Layer 5 of a small transformer language model trained on English Wikipedia (16 layers, counted from 0, width 128).
Take only the direct path to the model's output, skipping the later layers: a vector added to the residual stream pushes a token's score in proportion to its dot product with that token's output vector.

Output vectors of the tokens that the questions are about. A number n stands for (n - 500) times 0.0021.
" Representatives": 366 444 184 472 566 463 603 626 705 428 547 707 267 475 557 624 524 571 196 504 707 198 176 600 290 557 381 423 412 564 479 678 430 719 674 485 614 439 258 358 547 362 696 717 400 484 624 681 659 685 573 320 648 209 459 549 571 800 390 635 747 354 451 400 472 717 452 447 531 396 337 602 519 440 742 447 412 492 400 571 478 714 608 523 604 530 360 674 391 562 330 744 274 705 424 400 535 435 618 663 558 703 476 722 535 431 280 567 562 585 249 622 504 391 649 476 565 434 429 492 205 439 408 534 352 428 278 349
" Family": 589 409 557 377 546 362 435 500 413 336 649 403 348 643 685 424 423 482 505 469 532 594 683 510 453 557 401 436 442 748 676 762 360 332 643 342 639 641 417 398 533 328 750 657 392 339 521 534 362 511 437 387 568 455 583 374 551 564 424 593 429 414 740 630 410 420 624 371 402 488 210 598 685 161 608 653 463 482 420 670 409 713 474 496 358 489 226 358 329 585 387 696 472 595 485 477 432 528 663 718 442 536 550 623 297 493 426 525 568 391 430 421 287 454 532 678 640 583 427 590 463 525 699 423 588 574 533 553
"ano": 332 548 461 516 405 420 309 715 259 532 575 733 686 827 733 535 370 628 483 539 651 743 365 582 549 670 473 450 396 544 560 560 537 599 565 365 418 612 604 461 643 181 885 596 624 446 370 305 601 518 482 306 449 346 626 369 653 564 328 566 573 472 365 449 290 702 289 430 376 286 357 634 585 543 475 529 514 380 480 357 661 301 300 391 497 391 403 432 360 722 611 526 301 593 297 468 561 537 760 676 314 521 408 463 349 694 690 526 489 642 283 414 250 314 488 529 529 586 640 633 539 588 671 440 542 567 444 407
"vić": 354 623 533 510 230 600 653 473 456 473 770 804 293 483 660 681 550 769 139 544 701 572 608 455 251 655 517 371 347 725 534 513 742 585 602 599 225 350 826 297 256 389 386 512 407 389 640 539 585 528 502 433 377 295 333 329 441 829 515 418 511 421 398 282 717 688 116 596 700 219 503 580 607 663 421 305 467 571 242 408 625 509 346 466 549 406 399 231 276 825 668 708 133 606 193 226 591 591 729 559 523 195 561 664 416 380 542 596 278 819 565 768 358 357 737 665 636 458 675 464 431 679 849 625 413 534 262 327
" negotiations": 480 401 406 377 405 497 700 607 594 522 741 632 470 431 668 743 668 617 198 603 576 510 576 681 294 537 471 530 394 414 571 477 349 434 504 634 421 393 474 596 477 457 570 539 445 631 626 547 649 416 537 325 180 354 531 247 651 585 565 355 579 442 391 409 605 622 534 511 765 459 337 504 489 364 561 271 408 474 526 500 548 636 195 694 602 570 196 439 596 381 297 672 299 731 481 198 616 429 481 388 610 508 536 427 559 586 552 611 489 643 632 615 404 445 704 541 331 436 550 515 497 656 535 678 549 372 337 199
" Network": 415 402 357 534 651 426 467 580 512 665 392 329 395 493 555 485 634 400 181 611 596 442 593 563 465 489 409 391 433 598 576 308 608 554 431 474 592 600 353 402 486 500 738 367 533 383 580 424 486 465 486 297 428 300 696 439 430 481 439 572 772 742 340 556 420 374 551 403 638 449 238 476 638 414 687 331 473 626 545 650 616 613 384 545 684 642 256 321 490 397 337 625 590 648 468 390 447 407 567 518 597 511 527 622 371 233 534 531 672 666 456 689 379 693 497 634 566 441 578 385 468 538 490 589 644 726 350 452
" Language": 340 313 247 486 607 339 369 450 502 443 362 476 584 610 692 342 663 660 453 759 531 491 603 643 301 439 447 304 523 514 664 846 503 360 191 432 498 672 463 236 528 355 598 332 577 233 477 524 533 601 514 283 455 359 576 230 742 603 749 504 791 600 458 552 436 556 620 608 283 388 365 546 539 415 681 430 458 491 689 560 617 608 461 577 520 432 409 393 363 538 332 679 423 402 661 439 270 314 626 469 369 573 631 697 144 438 427 619 516 293 431 469 452 475 586 704 614 638 681 522 512 483 552 482 766 658 616 526
"table": 428 446 420 356 304 624 369 662 304 179 400 693 420 448 513 647 502 540 324 378 589 614 371 650 119 422 430 521 575 493 593 211 623 544 156 613 972 636 474 575 595 332 752 318 255 669 482 720 313 634 385 267 621 331 425 389 474 584 477 368 773 623 570 634 576 929 253 291 684 327 712 822 567 322 768 363 415 601 334 789 391 423 371 375 503 458 516 551 405 331 219 453 472 681 448 274 745 607 615 639 632 496 536 479 304 811 583 444 401 510 488 518 714 610 568 722 395 687 498 492 378 435 624 606 638 567 159 345

Output weights of attention head 1. The head adds the sum of these rows, row i times number i of z. A number n stands for (n - 500) times 0.00083.
o0: 502 547 380 469 358 395 340 394 373 448 449 687 322 549 403 542 484 544 516 478 518 397 842 660 351 321 527 641 542 460 385 434 421 744 287 432 698 729 552 466 669 512 400 775 550 601 414 439 503 503 281 551 202 563 519 387 456 608 327 466 502 364 674 622 373 779 450 687 351 532 682 458 293 535 523 344 572 293 390 780 592 512 477 382 687 393 574 589 353 581 648 581 626 538 656 448 434 634 386 261 707 295 505 418 444 618 326 451 584 446 584 710 506 410 540 358 761 607 473 503 539 493 655 528 343 532 294 504
o1: 311 543 589 370 519 589 514 522 220 512 369 544 454 614 301 882 502 683 662 601 729 552 578 394 603 369 349 520 574 401 524 715 707 560 449 598 459 482 784 750 557 476 260 560 565 407 425 492 575 716 487 461 805 620 453 540 524 258 443 573 633 647 562 593 208 515 286 507 288 290 745 489 496 729 280 412 447 505 559 232 411 451 565 607 348 605 785 583 87 464 633 432 507 324 356 542 231 443 406 572 601 374 783 444 576 363 230 439 494 696 501 396 414 521 272 407 602 330 286 681 553 461 587 545 338 593 657 569
o2: 460 627 491 285 470 549 416 649 645 603 439 274 809 487 534 372 597 360 639 567 607 471 642 624 517 397 478 504 413 616 466 545 557 388 280 641 540 395 385 541 320 680 567 246 630 244 562 402 606 335 443 181 408 295 490 401 589 422 459 424 533 679 607 628 569 467 307 528 387 480 481 479 617 543 418 627 500 547 550 453 468 492 214 516 643 504 609 475 364 494 536 468 646 556 452 548 655 241 334 355 623 527 740 578 698 493 623 642 709 645 557 530 416 498 320 435 520 551 523 534 520 551 413 644 381 521 506 280
o3: 411 480 535 664 417 473 575 566 489 467 456 567 571 596 479 320 497 391 314 473 635 732 490 650 536 316 609 655 331 744 519 463 279 624 441 587 374 617 439 337 559 706 394 578 340 310 412 549 380 629 405 190 571 606 347 395 396 512 656 672 402 620 484 643 363 583 670 254 364 377 601 441 671 319 706 274 425 437 563 416 409 499 465 357 470 397 614 570 686 522 300 476 542 471 592 780 604 476 519 597 480 440 606 469 376 573 496 610 457 542 715 512 256 609 549 730 733 495 478 819 375 299 637 413 478 501 433 410
o4: 746 602 386 508 332 522 339 438 611 377 557 598 502 333 608 538 475 386 446 489 772 313 847 512 468 408 600 572 529 651 623 499 362 509 356 355 623 646 255 500 308 577 385 520 558 525 627 502 556 583 316 504 597 278 538 774 511 393 528 591 611 700 559 813 520 558 535 415 633 649 450 436 391 654 467 465 565 522 534 761 389 576 420 477 504 449 535 424 545 407 474 424 466 461 872 471 213 547 403 394 500 481 229 366 355 574 379 608 624 395 741 229 342 349 319 310 435 315 546 817 838 302 545 460 372 352 530 639
o5: 489 326 409 507 426 586 533 491 597 502 544 452 401 388 450 637 842 548 493 584 591 459 592 638 568 399 572 550 403 726 551 553 460 330 767 610 519 734 615 494 602 400 403 637 340 315 435 633 609 631 657 526 274 518 432 221 476 621 461 505 505 557 342 426 462 454 508 455 331 488 652 657 340 448 467 427 794 508 548 449 574 483 495 428 379 378 492 410 566 724 593 674 415 378 359 530 311 419 410 339 538 346 331 536 543 605 475 526 527 569 574 519 533 448 516 549 544 513 462 607 435 617 364 682 248 91 641 485
o6: 452 242 512 324 897 576 696 493 410 464 452 485 499 465 398 422 663 556 534 745 426 519 611 621 559 342 605 264 518 523 879 676 426 308 615 511 701 524 449 526 562 545 428 464 355 372 448 412 502 533 557 359 458 571 397 611 401 417 495 184 608 425 509 578 453 312 444 289 603 457 191 389 567 546 618 465 613 429 500 486 429 669 402 558 475 363 533 357 578 572 454 751 510 479 476 567 487 396 383 479 654 606 443 499 648 442 560 671 314 473 603 670 554 400 454 726 644 221 563 670 627 347 606 533 299 409 464 529
o7: 492 513 560 307 611 628 435 738 604 389 274 410 559 510 502 364 561 452 365 199 433 802 364 645 332 750 564 557 428 508 543 718 424 615 606 442 459 552 347 587 648 574 425 229 648 545 367 518 714 527 445 497 566 370 548 409 249 640 680 597 505 280 696 422 498 608 337 570 522 567 449 364 415 567 542 505 500 545 273 529 542 581 349 516 608 441 522 499 608 363 336 615 528 545 705 322 665 374 441 440 572 454 469 612 446 622 451 674 537 631 414 419 562 323 552 523 686 369 620 448 626 573 495 234 488 447 514 292
o8: 378 577 693 521 662 578 239 395 607 378 432 444 282 715 486 667 432 495 551 156 443 408 439 451 535 707 653 530 436 731 603 587 337 423 463 301 650 786 304 519 364 538 718 315 430 454 384 518 386 469 620 789 630 506 413 634 564 537 526 460 477 411 584 452 763 374 558 585 571 348 359 511 510 175 540 408 472 449 562 625 502 386 616 591 468 411 322 637 408 589 673 112 531 434 406 380 595 463 676 530 597 601 424 458 673 628 686 294 466 432 594 466 537 492 424 466 388 494 516 393 455 608 682 610 657 466 444 340
o9: 782 588 373 392 504 587 366 438 422 293 525 432 460 630 464 288 536 300 561 514 520 605 559 418 485 506 574 397 696 516 345 634 464 453 323 446 697 662 422 634 471 432 490 449 460 536 533 576 467 245 430 542 421 601 489 495 307 441 604 588 291 619 496 746 592 568 420 734 408 629 420 516 370 662 517 437 338 585 460 471 578 606 492 331 508 790 535 557 608 640 420 317 522 593 581 363 456 760 505 423 445 397 711 452 298 530 239 403 635 496 426 441 582 558 530 468 638 627 553 499 461 283 443 555 459 673 581 455
o10: 460 669 422 541 582 478 396 433 718 266 686 454 528 415 301 527 684 398 384 645 569 440 337 569 525 370 496 387 437 578 361 609 525 717 561 556 522 630 479 474 355 443 484 742 462 555 352 713 624 510 338 377 590 507 573 553 438 561 543 434 460 489 346 596 479 584 440 484 701 496 576 505 378 573 451 617 424 585 443 233 398 512 631 649 442 616 497 771 421 385 621 296 623 621 584 544 406 570 537 369 650 504 568 385 332 302 642 349 397 523 468 496 523 525 196 521 696 472 568 635 469 682 409 183 407 390 499 558
o11: 612 491 590 407 495 677 522 495 668 370 339 487 429 584 258 554 492 261 456 562 477 588 592 593 418 382 279 516 523 503 254 526 469 489 383 466 475 499 572 402 447 677 598 389 554 686 392 699 645 656 675 273 524 633 501 635 471 436 377 297 363 374 376 553 274 726 506 341 531 452 663 543 612 407 582 457 624 334 489 343 586 674 730 547 565 473 468 440 441 414 497 293 433 767 366 376 705 584 496 365 484 726 621 508 529 460 197 457 543 628 371 514 700 680 559 471 583 523 499 529 349 401 520 553 400 530 692 371
o12: 728 476 358 364 524 465 612 503 710 617 658 322 385 476 317 381 603 494 286 598 554 608 552 854 685 480 684 347 636 406 656 447 428 283 494 687 521 422 703 620 687 538 494 420 509 531 513 823 467 377 256 643 376 465 579 371 499 25 305 504 331 488 480 387 804 548 586 547 603 483 398 458 490 532 368 459 573 409 643 771 653 510 324 629 598 513 103 559 688 322 767 360 418 558 669 426 537 615 331 583 406 473 645 302 532 322 434 474 487 565 667 387 330 554 423 416 408 320 521 455 433 429 390 621 524 551 465 666
o13: 629 600 565 521 575 602 502 326 676 435 515 579 642 729 493 512 433 431 617 569 564 407 409 656 529 374 330 560 306 594 499 570 526 686 304 366 559 536 380 469 623 410 579 523 437 560 351 492 375 556 502 524 607 308 547 330 453 426 731 487 626 615 377 513 545 589 479 495 500 558 313 510 509 437 520 518 437 554 439 477 524 415 512 760 435 678 596 623 468 332 497 440 545 749 563 355 387 490 530 470 535 657 525 695 491 491 653 479 508 339 439 365 505 374 490 268 413 395 536 376 568 476 593 520 376 445 478 205
o14: 555 380 361 405 750 530 429 475 715 414 492 605 623 444 372 550 541 553 442 490 461 625 521 244 535 453 620 756 709 578 328 426 506 494 401 505 640 535 596 542 286 549 355 307 373 544 341 287 456 591 443 392 664 660 486 373 452 576 590 644 433 517 533 411 581 489 495 658 480 407 462 612 347 324 392 485 405 549 479 349 565 634 472 321 336 315 469 318 414 408 383 672 495 428 379 554 358 344 591 590 455 418 393 543 567 464 431 577 449 664 618 652 686 707 331 668 428 730 619 526 532 619 679 591 711 510 381 523
o15: 512 485 583 357 600 446 422 503 668 562 287 576 578 437 591 379 446 358 495 541 389 336 371 388 535 405 220 556 456 406 612 577 488 505 440 586 533 239 599 400 610 549 441 589 597 294 315 459 552 806 385 639 343 547 419 589 350 545 474 518 736 402 605 163 665 448 591 384 366 637 458 920 450 628 490 411 751 426 370 174 526 604 321 513 606 439 422 328 361 599 412 594 313 474 517 495 915 410 713 585 531 790 381 530 357 566 531 628 672 566 451 645 406 486 711 334 399 386 625 462 390 689 606 488 742 454 490 585
o16: 634 440 823 490 369 54 707 457 568 315 364 428 491 442 548 633 529 477 569 556 455 515 538 379 639 598 450 494 431 477 546 590 658 763 719 333 493 517 436 400 668 561 529 354 319 341 528 509 332 438 657 305 382 651 774 589 488 525 484 616 372 351 749 357 388 417 658 279 478 407 488 139 344 320 375 538 547 589 535 574 469 492 563 501 628 400 683 503 429 725 650 442 425 438 580 507 582 408 556 557 538 578 591 342 436 563 686 599 299 418 389 548 537 255 434 590 568 388 652 493 681 600 466 502 543 662 614 223
o17: 427 308 437 454 583 500 328 481 645 641 325 457 539 315 397 354 577 398 486 686 527 486 412 540 413 563 479 425 470 523 578 548 740 399 352 519 349 712 672 495 478 647 404 372 422 408 522 436 397 558 531 640 503 319 533 320 456 366 304 522 563 608 599 422 407 664 807 705 404 571 303 452 692 480 664 330 572 825 158 498 480 600 629 703 371 352 724 520 431 222 369 212 597 499 454 435 434 470 392 453 464 630 487 572 528 511 143 501 755 678 383 500 718 716 519 781 719 402 434 520 349 588 684 402 448 650 495 649
o18: 377 435 616 461 576 584 273 584 475 509 566 745 585 648 258 375 282 323 584 440 598 507 524 504 671 771 397 527 502 606 512 460 737 454 621 615 483 626 286 615 426 546 170 326 539 460 623 326 495 603 265 480 539 537 404 636 400 363 432 515 249 562 318 486 739 366 650 276 449 415 455 507 552 288 458 378 721 372 430 484 498 463 400 503 451 543 429 415 503 559 533 808 476 431 470 322 660 522 474 743 653 478 529 632 556 622 419 349 632 520 476 632 503 814 558 461 523 577 577 361 721 728 466 256 429 465 515 372
o19: 520 389 414 407 490 513 456 394 540 398 532 410 549 594 521 580 519 629 366 547 644 697 534 512 684 438 376 694 446 583 582 581 487 596 766 426 299 337 578 569 571 470 498 520 456 475 482 562 647 405 487 709 389 662 492 537 335 642 389 514 624 420 522 232 428 594 621 438 694 591 542 639 487 626 569 517 502 462 604 280 523 456 499 578 686 442 351 351 614 578 505 425 269 764 537 408 562 492 627 456 475 594 416 458 563 398 566 352 354 709 558 673 552 624 443 125 361 534 569 384 452 493 199 417 321 198 564 283
o20: 426 486 454 518 268 381 361 459 467 387 526 459 753 402 231 351 316 571 519 275 536 590 397 451 600 697 392 357 616 525 268 306 479 262 498 390 490 571 526 375 379 516 182 526 322 529 608 435 446 597 614 580 727 243 636 522 567 513 944 630 586 669 702 454 600 417 471 563 514 640 374 777 466 194 513 453 359 527 617 528 629 556 876 565 574 348 683 410 728 601 686 632 412 317 295 656 431 434 605 517 460 570 543 514 543 388 604 431 687 274 377 507 475 499 488 482 610 630 391 557 562 394 760 561 342 584 394 458
o21: 551 416 618 452 608 678 736 494 512 492 386 400 464 523 562 550 422 531 664 563 817 692 244 311 561 526 314 457 477 668 369 559 323 390 392 516 729 407 626 546 580 497 461 560 526 554 515 526 664 662 404 589 408 647 538 589 532 283 533 815 629 530 463 173 527 238 549 507 329 444 702 472 579 402 549 289 433 349 655 413 330 424 823 403 504 521 434 563 652 468 623 257 459 597 419 363 277 556 369 708 339 450 224 611 518 502 55 673 482 477 540 375 349 556 571 633 413 376 435 383 604 478 611 392 566 576 798 512
o22: 570 387 333 359 586 624 437 510 420 436 494 641 396 558 504 628 362 808 568 593 629 328 329 525 547 332 655 396 440 517 681 362 677 428 598 628 383 448 446 553 650 380 449 561 422 312 350 408 391 537 341 564 374 615 601 724 607 307 528 653 516 560 305 366 374 390 719 568 456 517 294 541 385 461 386 682 624 517 413 421 505 599 580 562 409 376 491 469 433 617 698 631 446 280 686 539 390 631 393 583 524 565 527 656 531 333 544 359 244 584 574 549 521 521 405 666 253 518 549 494 570 628 450 594 452 472 541 649
o23: 711 683 346 594 521 630 402 414 757 698 329 734 673 538 315 235 591 455 596 373 721 231 600 529 481 430 332 576 586 277 529 577 690 525 569 305 689 557 302 612 403 634 380 540 675 683 400 502 584 642 366 392 449 347 470 629 410 503 399 403 513 605 492 584 482 541 385 509 365 457 437 484 442 438 237 564 642 505 557 539 511 564 398 426 618 427 524 448 426 488 460 590 687 390 521 449 438 606 268 378 453 638 602 490 525 596 361 382 389 293 525 504 633 425 395 796 492 681 466 514 434 394 542 656 460 257 485 673
o24: 596 384 524 525 627 598 510 513 562 501 549 543 295 356 707 625 483 355 476 590 467 569 606 605 377 602 490 574 495 600 493 384 298 419 689 273 475 317 296 592 288 446 432 537 744 244 498 323 503 410 454 425 614 501 628 315 527 436 540 194 674 340 568 587 581 575 331 627 405 398 521 463 572 543 574 323 585 612 412 691 513 600 496 472 697 539 667 506 582 501 650 495 434 632 608 507 645 522 492 430 559 543 394 426 645 714 878 501 441 368 739 526 263 442 616 430 658 500 349 421 483 493 326 339 351 481 340 318
o25: 644 614 492 485 434 567 373 480 504 480 599 451 505 573 647 324 475 422 529 738 484 509 428 628 425 667 427 486 355 555 399 246 485 455 489 348 638 596 416 423 558 499 500 411 661 699 757 150 430 389 483 414 436 478 720 339 630 340 543 458 516 437 583 457 343 559 484 479 466 438 344 579 450 610 580 377 757 596 489 418 609 465 467 442 537 386 550 546 721 359 360 443 507 469 578 567 713 741 429 432 628 676 681 421 608 439 672 384 391 383 424 505 235 554 548 560 528 577 324 344 516 451 561 519 395 490 546 642
o26: 499 454 621 497 747 477 504 450 680 386 456 643 652 321 436 525 530 324 545 529 659 376 725 196 657 335 267 410 603 616 376 572 619 481 419 366 541 434 420 380 419 588 508 266 405 737 426 353 486 616 234 455 171 791 540 904 547 542 682 311 538 704 647 393 385 427 774 436 624 519 581 374 636 509 651 679 493 599 447 284 392 338 474 527 477 282 786 416 200 346 496 271 527 752 518 603 683 546 462 345 527 366 401 305 461 528 299 581 408 527 431 539 520 475 367 604 425 631 556 651 558 573 573 273 639 552 841 577
o27: 356 622 504 317 612 541 411 545 603 438 404 586 423 479 588 395 320 465 587 512 624 585 417 615 378 531 721 485 666 384 632 518 703 525 559 338 471 464 363 736 704 561 567 769 592 414 413 364 800 430 427 277 521 566 401 523 655 478 617 331 518 619 652 586 545 444 358 575 306 426 737 489 561 304 433 436 416 590 465 602 447 590 425 513 557 455 653 553 532 400 576 544 390 303 653 553 588 604 270 560 304 686 536 458 373 571 424 523 548 320 547 535 337 631 408 593 430 722 414 559 192 553 249 444 490 299 522 253
o28: 685 284 429 451 673 444 462 491 626 516 573 638 466 664 614 474 286 348 694 459 435 468 297 643 481 681 451 513 566 590 366 659 323 542 632 650 706 321 530 395 625 482 563 804 521 337 403 564 436 412 304 684 619 585 451 640 417 601 362 564 480 417 486 372 144 458 375 414 479 499 272 547 601 836 428 400 560 246 802 418 447 559 495 220 302 415 647 356 211 630 515 336 534 624 517 424 427 492 767 480 477 582 275 672 317 403 515 733 419 574 566 459 640 762 560 605 559 185 440 512 540 533 523 461 437 647 761 281
o29: 364 424 455 453 558 489 808 549 665 647 449 770 594 570 436 602 437 543 511 512 484 357 576 496 568 253 386 353 466 530 554 578 260 380 591 625 390 307 332 514 268 485 488 584 699 617 493 398 459 769 337 569 556 571 385 687 399 651 527 609 538 438 578 386 594 535 476 373 451 466 722 602 607 437 430 534 485 290 692 494 363 414 502 404 487 327 614 388 435 625 820 496 416 609 668 735 197 445 348 387 419 659 443 508 507 530 379 581 484 623 513 419 299 575 441 509 407 559 474 523 511 224 582 553 522 643 459 455
o30: 540 623 500 466 577 572 479 757 739 444 351 783 497 546 529 539 607 535 368 370 416 638 531 637 465 497 649 409 287 154 414 334 603 470 601 513 600 825 525 362 394 285 604 713 377 388 574 478 495 610 522 599 521 629 628 763 681 517 280 474 540 524 163 296 437 298 518 392 485 423 527 556 274 212 484 475 575 365 439 512 589 474 477 630 436 153 565 449 257 393 601 532 599 624 707 345 562 500 595 584 495 434 143 738 609 362 607 545 687 506 618 541 546 394 415 494 427 607 676 636 522 693 321 382 609 354 604 289
o31: 550 418 508 597 410 383 398 322 616 304 410 508 581 556 271 417 298 556 635 566 622 551 686 347 474 567 636 540 460 565 564 506 613 401 680 589 554 464 481 689 537 476 424 389 503 465 371 495 506 372 546 412 670 582 481 497 548 535 558 378 487 394 470 442 669 608 484 441 294 262 405 426 397 509 636 556 499 533 459 667 468 615 365 535 646 512 733 506 363 706 470 534 480 393 798 359 427 682 385 492 475 313 705 507 588 535 535 277 474 371 460 621 419 388 521 477 447 490 701 617 592 463 442 425 452 328 596 592

Each question shows a token from some text and the vector z that the head gathered there. A number n stands for (n - 500) times 0.0023.

"es": 666 354 363 546 488 629 485 715 493 512 630 409 395 536 374 510 473 427 547 461 390 382 554 423 458 493 310 423 550 310 653 535
Which of these tokens does it push up most? " Representatives"

" an": 598 538 364 583 450 527 513 598 529 435 690 486 274 517 413 465 539 447 573 519 448 481 553 480 415 377 473 483 521 408 590 467
Which of these tokens does it push up most? " Representatives"

",": 598 505 521 667 614 622 472 685 396 561 613 488 187 455 499 521 604 482 417 535 536 508 418 487 459 376 600 451 448 459 538 514
Which of these tokens does it push up most? " Language"

" became": 579 436 219 709 347 743 740 531 484 347 508 364 428 411 414 361 515 229 657 571 330 561 751 345 635 660 307 308 529 326 507 507
Which of these tokens does it push up most? "vić"

" recording": 527 372 480 568 559 427 518 567 497 567 429 497 490 592 511 548 483 625 755 475 396 519 589 495 460 646 551 373 428 382 617 498
Which of these tokens does it push up most? " Network"

" a": 600 314 493 523 487 534 448 606 530 572 557 366 402 574 427 483 580 305 545 506 484 404 528 506 611 552 497 526 517 357 642 538
Which three tokens does it push up most, strongest first? "ano", " negotiations", "table"

" she": 462 607 454 625 508 471 642 386 469 458 450 264 427 493 517 421 552 197 602 443 562 524 626 443 558 565 451 475 360 628 566 639
Which of these tokens does it push up most? "ano"

" known": 442 434 500 575 582 516 536 545 560 519 497 315 304 514 611 441 515 471 623 445 524 510 594 520 493 497 514 407 457 496 607 503
Which of these tokens does it push up most? " Family"

"J": 445 458 532 553 506 723 512 600 544 365 534 411 260 448 513 493 658 447 550 538 606 503 518 435 449 397 501 475 484 384 566 428
Which of these tokens does it push up most? "vić"

" audio": 524 449 500 591 520 435 517 527 469 519 478 536 416 568 532 516 503 598 651 439 424 543 573 532 458 634 596 321 515 415 591 439
Which of these tokens does it push up most? " Network"

" on": 597 357 366 612 479 512 626 585 366 564 555 338 470 510 359 561 564 249 427 568 395 433 581 506 583 589 406 530 447 450 554 500
Which of these tokens does it push up most? " negotiations"

" The": 548 451 482 584 519 535 530 698 510 622 597 378 437 502 522 529 403 452 729 482 546 462 593 503 432 564 411 613 513 333 692 518
Which three tokens does it push up most, strongest first? "table", "ano", " Family"

"ko": 633 403 374 585 497 567 527 658 399 542 588 354 327 506 438 596 572 395 453 481 507 452 568 546 467 476 417 512 523 453 558 444
Which three tokens does it push up most, strongest first? " Representatives", "ano", "vić"

"s": 655 279 458 511 581 598 423 660 499 566 529 364 460 572 440 514 567 290 547 536 455 404 562 544 609 573 430 515 506 359 684 550
Which two tokens does it push up most, strongest first? " negotiations", "ano"

" in": 571 348 494 715 485 603 528 729 516 499 548 422 455 480 408 482 656 377 544 496 432 241 402 366 710 534 360 563 321 290 477 529
Which of these tokens does it push up most? " negotiations"

" ": 530 563 520 511 541 560 542 537 475 502 503 251 319 478 603 382 522 518 606 389 532 521 605 491 486 368 514 492 489 516 559 528
Which of these tokens does it push up most? " Language"

" video": 534 437 508 588 512 414 500 536 474 510 480 546 408 602 545 552 497 614 690 447 431 523 575 516 456 682 608 309 525 405 594 443
Which of these tokens does it push up most? " Network"

"1": 457 421 502 628 605 597 598 604 576 609 591 281 383 497 545 449 455 460 756 478 639 495 622 483 427 448 441 626 458 463 689 594
Which of these tokens does it push up most? " Family"

" responsibility": 470 466 521 570 486 440 517 514 412 503 469 518 418 534 578 556 501 518 588 432 458 522 553 525 545 628 587 387 432 423 552 410
Which of these tokens does it push up most? " Network"

" who": 530 531 524 471 534 570 541 524 513 474 498 242 365 514 613 441 499 423 594 421 439 515 603 523 573 423 491 520 515 518 628 444
Which of these tokens does it push down most? "table"

" art": 486 468 382 451 381 451 429 379 452 459 497 305 463 486 424 503 518 347 456 533 419 453 689 527 421 537 537 566 516 346 565 489
Which of these tokens does it push down most? "table"

" \"": 646 249 490 534 562 581 471 655 502 559 537 337 431 591 409 534 615 287 541 549 447 330 519 514 636 568 472 526 508 331 670 551
Which two tokens does it push up most, strongest first? " negotiations", "ano"

" Best": 517 590 559 607 562 602 636 640 463 621 587 445 560 523 605 508 389 524 935 519 594 586 710 569 359 525 473 697 478 394 673 595
Which of these tokens does it push up most? " Language"

" it": 513 429 520 598 542 547 553 552 513 420 456 404 348 514 514 444 537 417 618 405 583 552 475 538 633 543 482 536 438 411 535 368
Which two tokens does it push up most, strongest first? " Family", "table"

"-": 555 458 485 546 571 608 568 581 456 507 564 394 336 440 495 433 606 381 463 491 504 475 551 593 524 488 597 558 436 426 543 556
Which of these tokens does it push up most? " Language"

" album": 558 301 416 583 488 485 475 611 445 470 626 380 397 451 511 622 501 574 700 497 455 422 517 580 361 537 700 496 457 281 536 481
Which two tokens does it push up most, strongest first? "table", " Network"

" eight": 677 286 333 527 433 620 498 722 490 494 655 407 450 581 330 536 466 401 618 475 343 325 591 407 483 532 283 423 601 255 701 547
Which of these tokens does it push down most? " Language"

"h": 551 471 506 561 534 621 506 605 530 488 557 346 282 482 562 446 566 462 550 444 567 499 540 497 483 387 495 447 487 491 531 520
Which of these tokens does it push up most? "vić"

" Council": 512 460 470 611 549 568 578 577 429 549 528 389 315 429 544 482 567 479 500 470 565 482 569 559 447 464 516 507 476 471 566 551
Which of these tokens does it push down most? " negotiations"

" elected": 553 461 350 660 431 631 745 543 484 457 500 396 497 408 434 409 456 338 651 512 374 525 780 430 513 621 319 408 518 384 589 504
Which of these tokens does it push down most? "table"

" at": 433 581 601 672 592 612 684 670 520 642 574 372 530 480 556 498 378 431 877 486 569 526 709 456 443 533 331 707 435 402 686 621
Which of these tokens does it push up most? " Family"

"\n": 655 345 264 476 582 603 422 669 432 461 726 145 244 538 435 456 758 271 494 454 719 446 665 359 358 431 626 337 457 338 780 556
Which of these tokens does it push up most? "ano"

" solid": 505 416 501 590 571 588 499 561 459 500 578 370 277 515 553 330 582 482 569 474 544 405 582 534 531 481 552 503 422 464 567 583
Which of these tokens does it push up most? " Language"

" Am": 559 472 478 541 551 461 440 485 594 512 514 433 413 530 439 491 489 421 586 473 468 416 497 543 474 530 489 428 475 406 541 398
Which two tokens does it push up most, strongest first? "table", "ano"

"d": 639 457 565 497 613 489 560 554 553 495 549 410 313 509 459 459 529 413 490 403 466 442 535 649 575 539 585 580 376 495 523 459
Which two tokens does it push up most, strongest first? "table", " Language"

" –": 614 399 470 431 678 491 286 459 595 576 529 280 233 563 472 358 452 342 526 602 592 571 456 622 562 552 417 452 392 432 606 640
Which of these tokens does it push up most? "table"

"man": 584 512 485 524 557 461 436 475 621 493 517 419 399 526 443 506 459 404 589 476 458 421 506 543 457 493 497 423 493 433 559 394
Which of these tokens does it push down most? " Language"

" Junior": 523 482 454 620 546 574 575 563 440 560 543 398 289 426 549 452 565 479 498 485 566 498 553 550 434 450 543 524 486 469 562 560
Which two tokens does it push up most, strongest first? " Language", " Family"

"lo": 511 478 475 576 520 516 439 521 562 514 535 418 406 514 454 468 539 398 564 452 499 411 451 506 503 518 475 454 417 391 507 418
Which two tokens does it push up most, strongest first? "table", "ano"

"i": 546 386 443 507 605 631 482 556 558 483 502 299 325 490 530 406 463 454 544 428 611 549 546 597 412 462 466 430 466 442 660 513
Which of these tokens does it push down most? " negotiations"